Layer 6 of a small transformer language model trained on English Wikipedia (12 layers, counted from 0, width 96).
A neuron's activation on a vector x is GELU(weights . x), where the dot is the dot product.

Input weights of the MLP neurons that the questions are about. A number n stands for (n - 500) times 0.0013.
n5: 585 424 837 456 414 369 628 412 508 439 433 464 215 540 560 719 382 704 312 589 651 322 651 494 634 340 690 664 674 340 459 551 482 429 725 460 413 562 634 303 533 694 375 652 292 452 494 452 757 604 497 512 171 349 574 688 421 540 357 342 676 463 457 476 366 485 368 430 588 643 610 698 510 475 468 626 487 806 598 328 372 637 361 541 571 617 413 496 637 638 337 204 670 449 298 498
n8: 776 545 408 275 131 509 513 626 695 393 342 517 585 335 612 665 601 164 595 654 659 394 244 357 526 666 460 689 484 458 423 758 595 608 453 571 502 456 711 500 704 711 533 495 570 351 536 450 494 313 476 546 546 416 482 353 602 566 425 719 630 373 663 694 508 486 339 341 442 486 478 440 414 510 510 408 438 683 602 497 538 604 475 461 477 385 501 588 561 625 193 591 525 577 537 366
n31: 815 492 521 475 373 593 372 379 658 521 373 628 513 431 392 533 611 632 755 679 423 316 371 460 490 351 526 517 399 603 599 414 477 267 542 518 559 728 550 334 226 677 561 524 421 535 476 449 398 566 252 640 370 444 571 506 451 637 612 542 474 357 441 141 441 332 651 363 474 462 670 609 102 609 484 552 693 777 652 493 586 645 268 485 487 414 330 438 653 569 629 467 670 390 660 421
n39: 510 406 536 379 629 580 731 552 669 387 463 433 441 322 415 476 505 415 306 380 906 617 479 595 434 279 751 211 477 438 417 427 968 309 660 508 381 157 624 271 546 673 277 709 498 538 424 599 776 544 550 390 419 670 293 633 623 630 698 380 536 488 631 234 596 397 387 457 538 508 631 361 560 771 509 628 616 644 548 540 450 368 248 612 534 613 504 423 515 491 360 497 607 429 511 661
n84: 615 438 273 332 475 769 603 542 482 332 565 492 490 531 355 461 560 481 372 470 649 513 244 428 612 458 659 532 669 624 614 330 741 473 457 479 547 412 466 698 743 879 618 555 588 491 578 549 713 496 479 511 481 623 453 527 544 295 635 630 302 463 626 412 396 486 595 622 410 313 500 314 645 667 372 867 569 547 265 275 476 351 366 423 549 427 423 300 453 506 622 390 568 299 242 687
n86: 476 425 472 268 705 299 534 564 585 495 492 511 584 330 621 617 213 594 406 597 628 507 446 381 645 340 488 534 406 541 404 461 602 318 407 576 407 473 554 424 338 532 511 576 473 454 423 438 538 578 609 645 417 580 386 774 386 639 651 419 524 515 432 279 497 639 509 363 280 166 498 571 499 657 653 532 323 587 524 592 628 508 531 698 677 387 569 492 766 600 506 286 475 572 307 377
n114: 489 586 385 396 183 634 647 475 615 689 327 574 478 465 437 742 736 626 331 571 482 376 552 467 487 365 572 405 596 481 343 519 421 499 487 451 318 560 655 544 393 546 565 474 623 482 447 635 564 364 445 539 365 415 560 454 414 552 705 612 570 375 385 446 419 601 499 417 653 524 579 431 348 422 474 598 431 777 283 378 581 503 311 674 333 580 614 500 665 580 195 468 575 399 405 488
n117: 458 677 315 502 276 404 402 526 463 402 215 699 311 563 470 663 372 514 564 509 611 372 440 577 182 301 352 658 617 609 723 663 528 484 600 435 453 497 563 503 768 590 717 649 170 434 463 267 626 249 589 427 478 470 589 964 529 575 737 318 377 668 568 506 400 491 700 561 353 346 401 680 477 582 220 673 695 453 324 319 403 470 212 638 464 619 348 545 779 667 597 563 539 260 369 444
n118: 509 546 486 166 360 592 671 526 538 484 435 331 758 359 702 535 566 293 437 651 505 375 590 420 402 556 628 751 443 366 440 777 638 296 724 534 540 457 493 214 481 504 652 419 471 406 475 612 552 465 661 412 468 437 513 525 456 560 343 616 657 384 548 385 268 663 512 489 458 504 420 320 563 537 339 521 398 625 453 615 665 408 294 507 682 527 436 552 595 637 585 375 439 233 699 528
n137: 605 633 331 472 488 623 466 532 603 501 492 374 646 641 692 407 672 477 641 760 524 536 415 439 590 436 534 544 549 467 610 472 583 372 450 558 494 357 425 283 501 558 435 409 679 509 287 434 453 381 626 544 438 513 346 574 443 469 496 464 559 390 358 406 508 410 760 499 414 261 675 495 306 519 626 445 588 479 409 556 593 448 416 671 508 334 539 669 581 607 393 349 572 275 460 471
n154: 734 636 478 303 508 439 625 602 431 367 148 560 471 237 331 448 468 442 727 600 503 303 490 513 417 504 381 563 401 616 657 507 311 624 419 335 256 558 577 303 491 562 430 596 420 478 512 637 780 609 545 356 523 367 280 594 845 523 667 479 527 578 349 411 440 478 553 303 400 528 441 554 663 686 629 712 763 457 393 494 491 602 530 513 546 617 174 624 537 391 572 516 477 659 490 325
n168: 307 387 444 484 569 783 457 615 480 315 314 405 361 228 463 465 492 613 264 675 637 330 461 485 180 347 413 809 493 519 575 601 510 478 469 498 400 262 688 462 621 725 583 270 388 551 407 511 597 609 705 367 387 475 396 522 505 453 766 698 667 516 509 545 674 430 446 637 404 421 516 447 438 554 492 652 619 660 585 388 576 569 216 430 428 540 608 559 436 158 634 577 607 441 402 222
n190: 644 418 209 527 406 273 620 462 696 478 528 589 470 413 436 326 634 282 532 458 716 394 587 667 464 434 392 635 566 409 636 591 590 405 577 431 647 267 333 324 750 344 412 519 551 451 804 457 544 362 589 392 506 534 370 562 589 235 692 578 340 525 875 703 586 564 480 533 409 373 476 258 405 646 300 525 435 562 298 523 412 540 363 464 725 604 420 688 428 586 525 530 546 379 538 356
n196: 608 669 582 426 754 467 570 567 439 532 421 317 301 442 436 667 189 295 664 641 276 393 455 597 578 338 511 590 487 682 585 328 671 569 408 335 547 515 284 532 618 651 516 209 260 465 420 400 423 415 682 667 150 507 521 584 635 627 450 506 423 683 439 491 519 405 545 505 321 544 443 544 417 584 346 731 594 514 521 496 637 540 435 594 642 405 584 553 521 343 745 521 620 430 469 701
n202: 502 540 297 668 357 471 480 587 567 464 426 337 331 447 544 485 616 418 337 596 613 491 499 553 433 482 648 196 543 486 755 826 614 356 619 554 445 566 455 484 426 522 289 321 515 430 707 550 709 540 510 460 436 270 554 551 817 442 480 370 659 739 631 420 488 525 635 253 463 361 730 791 372 646 564 514 269 402 496 433 698 443 370 373 694 503 596 684 655 566 491 402 641 442 537 392
n205: 388 598 195 405 389 505 717 526 766 453 576 507 472 230 288 446 523 341 475 398 425 495 575 574 708 176 538 742 798 560 524 466 617 480 560 346 511 588 489 322 463 502 725 541 255 710 399 448 548 625 404 535 311 542 557 487 664 613 511 490 605 362 449 468 429 659 466 358 375 457 275 382 337 541 502 704 574 504 415 486 602 509 459 521 543 407 471 242 607 260 575 710 695 516 719 513
n223: 649 531 425 247 319 129 651 698 762 594 415 549 438 498 565 568 564 500 394 554 774 549 487 557 526 449 637 473 376 751 482 588 383 292 152 516 569 305 533 517 506 377 409 448 610 396 604 363 547 548 521 469 485 392 264 408 441 558 480 477 669 583 704 538 378 576 594 584 330 415 552 338 339 459 569 563 529 526 401 432 458 420 549 428 660 629 328 488 331 748 646 545 603 387 520 606
n236: 554 391 355 511 411 700 546 651 487 540 463 246 532 553 418 451 465 694 689 562 291 409 669 503 462 306 446 456 643 420 490 508 744 603 460 269 327 254 574 459 491 567 559 384 509 451 521 472 575 574 361 473 476 693 438 730 679 392 511 385 225 571 557 369 492 411 476 306 509 685 534 569 439 638 453 730 387 509 526 327 557 331 435 620 708 745 295 589 605 590 569 460 856 367 625 557
n240: 564 407 550 454 295 294 415 412 602 502 399 446 609 531 333 583 613 477 555 560 425 531 520 514 666 668 632 686 461 601 567 506 541 247 640 442 531 515 466 638 453 494 447 403 520 381 313 673 542 311 678 274 173 289 454 438 362 576 410 471 714 559 547 365 474 565 706 390 497 642 399 434 454 420 419 602 349 823 456 425 476 610 635 512 621 634 455 431 529 696 380 602 963 390 549 333
n241: 448 450 364 547 253 633 677 348 694 474 326 498 512 471 743 581 542 492 330 527 559 368 638 601 554 243 753 547 520 526 489 476 452 274 407 583 460 452 379 437 611 367 509 550 518 623 332 446 284 504 532 347 509 429 556 594 607 828 566 582 408 515 510 439 485 578 369 454 552 212 430 574 438 590 470 593 514 642 372 398 494 510 442 528 571 658 324 544 510 413 482 528 716 399 311 623

Each question shows a token from some text and the vector x that enters the MLP there. A number n stands for (n - 500) times 0.0077.

"|": 471 449 508 644 513 489 244 509 316 790 416 522 412 512 549 409 453 596 472 448 553 474 508 517 482 471 539 533 630 519 529 463 414 494 432 646 490 409 569 515 743 465 475 522 414 345 503 520 569 362 395 464 573 521 555 573 462 482 511 422 406 643 490 544 578 551 610 563 512 410 548 572 469 547 468 419 509 500 372 539 393 524 511 605 428 568 495 576 400 479 521 630 447 373 494 468
The most active neuron and its activation: n117, at about 3.7

" N": 554 547 411 603 600 512 416 449 501 657 582 596 596 482 558 547 485 406 516 378 490 680 415 553 557 536 366 528 510 498 563 520 376 724 456 864 533 354 495 427 546 366 506 540 656 589 419 379 374 566 489 496 667 524 664 443 386 583 442 346 435 538 543 426 584 443 518 494 526 415 578 497 517 428 456 222 452 334 556 557 541 422 251 599 370 621 504 370 336 450 485 497 525 532 449 506
Which of these neurons fires most? n137

" |": 477 487 467 678 503 483 439 446 453 819 503 539 488 510 492 439 611 541 491 576 494 549 461 551 498 606 478 457 471 555 510 437 409 535 472 629 546 502 491 399 653 519 479 566 577 233 484 376 487 493 654 533 614 475 595 465 486 375 405 463 498 476 512 592 581 442 522 591 432 459 404 490 449 500 469 536 451 366 487 536 534 585 438 449 384 445 563 471 457 468 495 498 457 473 578 477
Which of these neurons fires most? n190

"18": 435 412 466 898 544 516 435 619 426 630 591 555 593 507 780 514 641 406 344 569 340 689 599 363 457 456 614 472 444 456 611 425 374 590 404 450 516 510 556 312 472 403 430 385 402 459 401 524 421 671 345 511 482 562 595 769 569 569 474 341 654 485 399 531 396 566 488 479 461 403 300 518 481 421 392 567 443 716 538 470 412 619 614 526 487 478 543 482 535 487 401 562 317 507 575 647
Which of these neurons fires most? n241

" C": 395 375 328 523 583 497 394 570 493 703 688 473 484 391 566 500 557 461 444 588 433 516 479 439 463 500 534 503 439 512 460 512 531 513 451 871 387 553 574 632 510 247 523 574 657 533 432 605 279 504 461 444 793 496 533 484 525 549 392 477 478 531 493 547 505 361 556 436 605 671 537 710 402 385 347 421 562 414 596 627 497 459 434 512 446 470 466 515 470 484 506 510 363 530 301 527
Which of these neurons fires most? n241

" of": 562 556 502 510 521 447 465 246 423 891 433 525 447 430 538 398 456 506 478 477 625 508 552 632 495 515 440 521 591 533 407 396 509 581 456 674 547 394 404 421 514 481 427 645 462 552 422 632 429 569 571 430 501 477 497 603 420 287 524 549 547 518 393 491 500 448 574 619 489 573 513 470 497 420 423 575 525 505 447 336 536 494 605 437 489 521 497 457 491 541 473 642 481 424 503 383
The most active neuron and its activation: n190, at about 0.95

"and": 403 533 567 494 434 491 391 549 349 574 703 502 462 434 546 581 416 599 434 479 373 682 571 529 502 403 475 520 525 419 554 401 488 558 322 748 609 415 579 494 355 415 378 707 657 505 496 570 661 579 233 382 542 527 563 302 609 530 478 469 500 632 415 427 561 435 505 458 417 450 634 477 363 371 560 572 467 338 600 444 697 612 533 465 314 553 451 485 615 630 520 530 156 403 528 730
The most active neuron and its activation: n223, at about 0.11

"–": 398 417 571 649 579 392 631 574 463 699 428 463 556 453 567 504 649 540 475 392 600 677 623 460 507 330 395 488 540 419 341 371 481 291 431 625 503 400 500 423 385 506 466 415 402 543 527 581 443 547 297 580 716 576 638 463 637 526 671 679 617 474 417 439 410 635 456 664 439 451 496 523 554 359 530 344 471 398 494 562 633 508 473 437 672 421 530 530 367 429 600 372 281 678 412 472
The most active neuron and its activation: n86, at about 1.5

"at": 586 517 520 623 457 542 367 568 695 695 685 541 499 573 564 334 568 560 449 377 337 588 603 441 521 622 359 711 587 386 599 545 603 305 340 662 380 625 601 502 437 414 459 502 518 478 610 655 574 555 381 437 394 450 407 198 362 392 268 529 618 397 495 567 521 454 518 365 480 585 433 472 546 504 504 494 500 534 558 639 481 542 716 351 413 388 461 463 663 443 487 545 163 523 566 494
Which of these neurons fires most? n8

"ag": 631 492 494 647 378 609 596 429 516 646 755 552 391 574 419 509 371 579 436 259 475 613 630 446 380 575 375 399 550 481 459 454 545 419 517 550 371 536 313 459 507 424 604 430 600 534 464 683 313 607 418 730 458 530 477 406 431 144 346 406 444 617 637 693 486 691 502 568 560 579 665 481 431 514 484 491 509 434 480 441 519 510 468 416 406 505 628 511 642 440 424 409 140 667 571 495
The most active neuron and its activation: n190, at about 0.17

"s": 460 636 661 603 337 546 479 490 604 667 674 469 508 627 350 482 596 562 386 455 586 545 402 395 600 557 446 558 599 547 618 382 506 641 504 740 327 687 746 546 387 502 514 404 528 428 562 517 419 561 486 450 617 504 585 335 420 354 394 314 465 409 400 493 518 474 321 411 445 653 403 438 649 500 551 553 390 443 600 555 533 343 507 349 490 560 563 273 492 427 532 523 454 584 603 470
Which of these neurons fires most? n205

" to": 467 533 524 677 451 490 431 531 377 946 523 461 469 482 541 361 419 518 411 453 606 481 537 533 434 563 430 475 543 488 451 431 552 595 489 551 533 417 541 349 490 466 428 610 455 489 334 558 464 549 642 498 413 494 463 601 345 390 551 520 400 538 421 534 471 456 609 743 453 478 577 496 489 404 452 530 533 699 471 397 471 384 529 512 481 564 464 457 400 556 535 553 546 461 530 554
The most active neuron and its activation: n117, at about 0.77

"M": 358 481 429 449 503 710 353 519 272 562 399 653 442 566 663 478 495 429 540 552 558 610 391 427 438 704 495 402 405 338 539 509 558 578 324 878 393 510 619 514 627 393 481 521 520 584 448 461 275 530 474 599 651 486 526 349 563 527 642 527 389 540 351 527 525 549 513 463 537 429 491 496 483 537 524 499 471 324 543 458 508 524 371 449 471 453 370 462 621 630 554 540 576 336 502 549
Which of these neurons fires most? n137

" ": 459 564 475 656 447 575 437 431 371 699 549 584 504 522 532 443 500 498 498 473 599 638 502 614 553 427 521 465 447 434 482 390 374 549 608 655 470 643 508 496 518 360 191 405 514 566 453 596 491 535 346 673 594 492 459 828 488 449 602 481 485 469 290 469 481 436 363 484 436 463 379 553 462 406 360 337 554 748 650 478 561 474 564 564 593 497 477 544 546 429 630 455 383 457 339 406
Which of these neurons fires most? n86

"e": 586 549 635 459 646 521 389 341 435 608 678 579 491 422 366 512 737 713 503 418 657 481 502 579 404 472 484 662 558 323 340 473 369 433 449 632 537 515 427 586 420 405 435 408 561 536 615 665 475 621 445 599 470 621 452 251 375 488 534 700 591 531 458 383 457 447 504 610 559 496 475 439 626 357 411 534 415 365 548 485 564 546 486 367 284 477 634 247 653 617 524 451 294 391 577 508
Which of these neurons fires most? n114

" rece": 433 515 463 683 685 602 465 618 63 603 596 499 531 524 434 326 655 534 397 459 456 495 638 642 503 391 449 468 360 537 559 389 458 455 508 595 606 522 316 520 476 423 671 466 301 506 579 556 450 413 568 579 764 567 570 379 573 379 378 557 500 317 691 298 567 387 516 463 621 631 443 574 545 667 674 428 467 526 464 538 585 351 414 490 530 395 394 428 569 683 523 351 486 651 373 376
Which of these neurons fires most? n236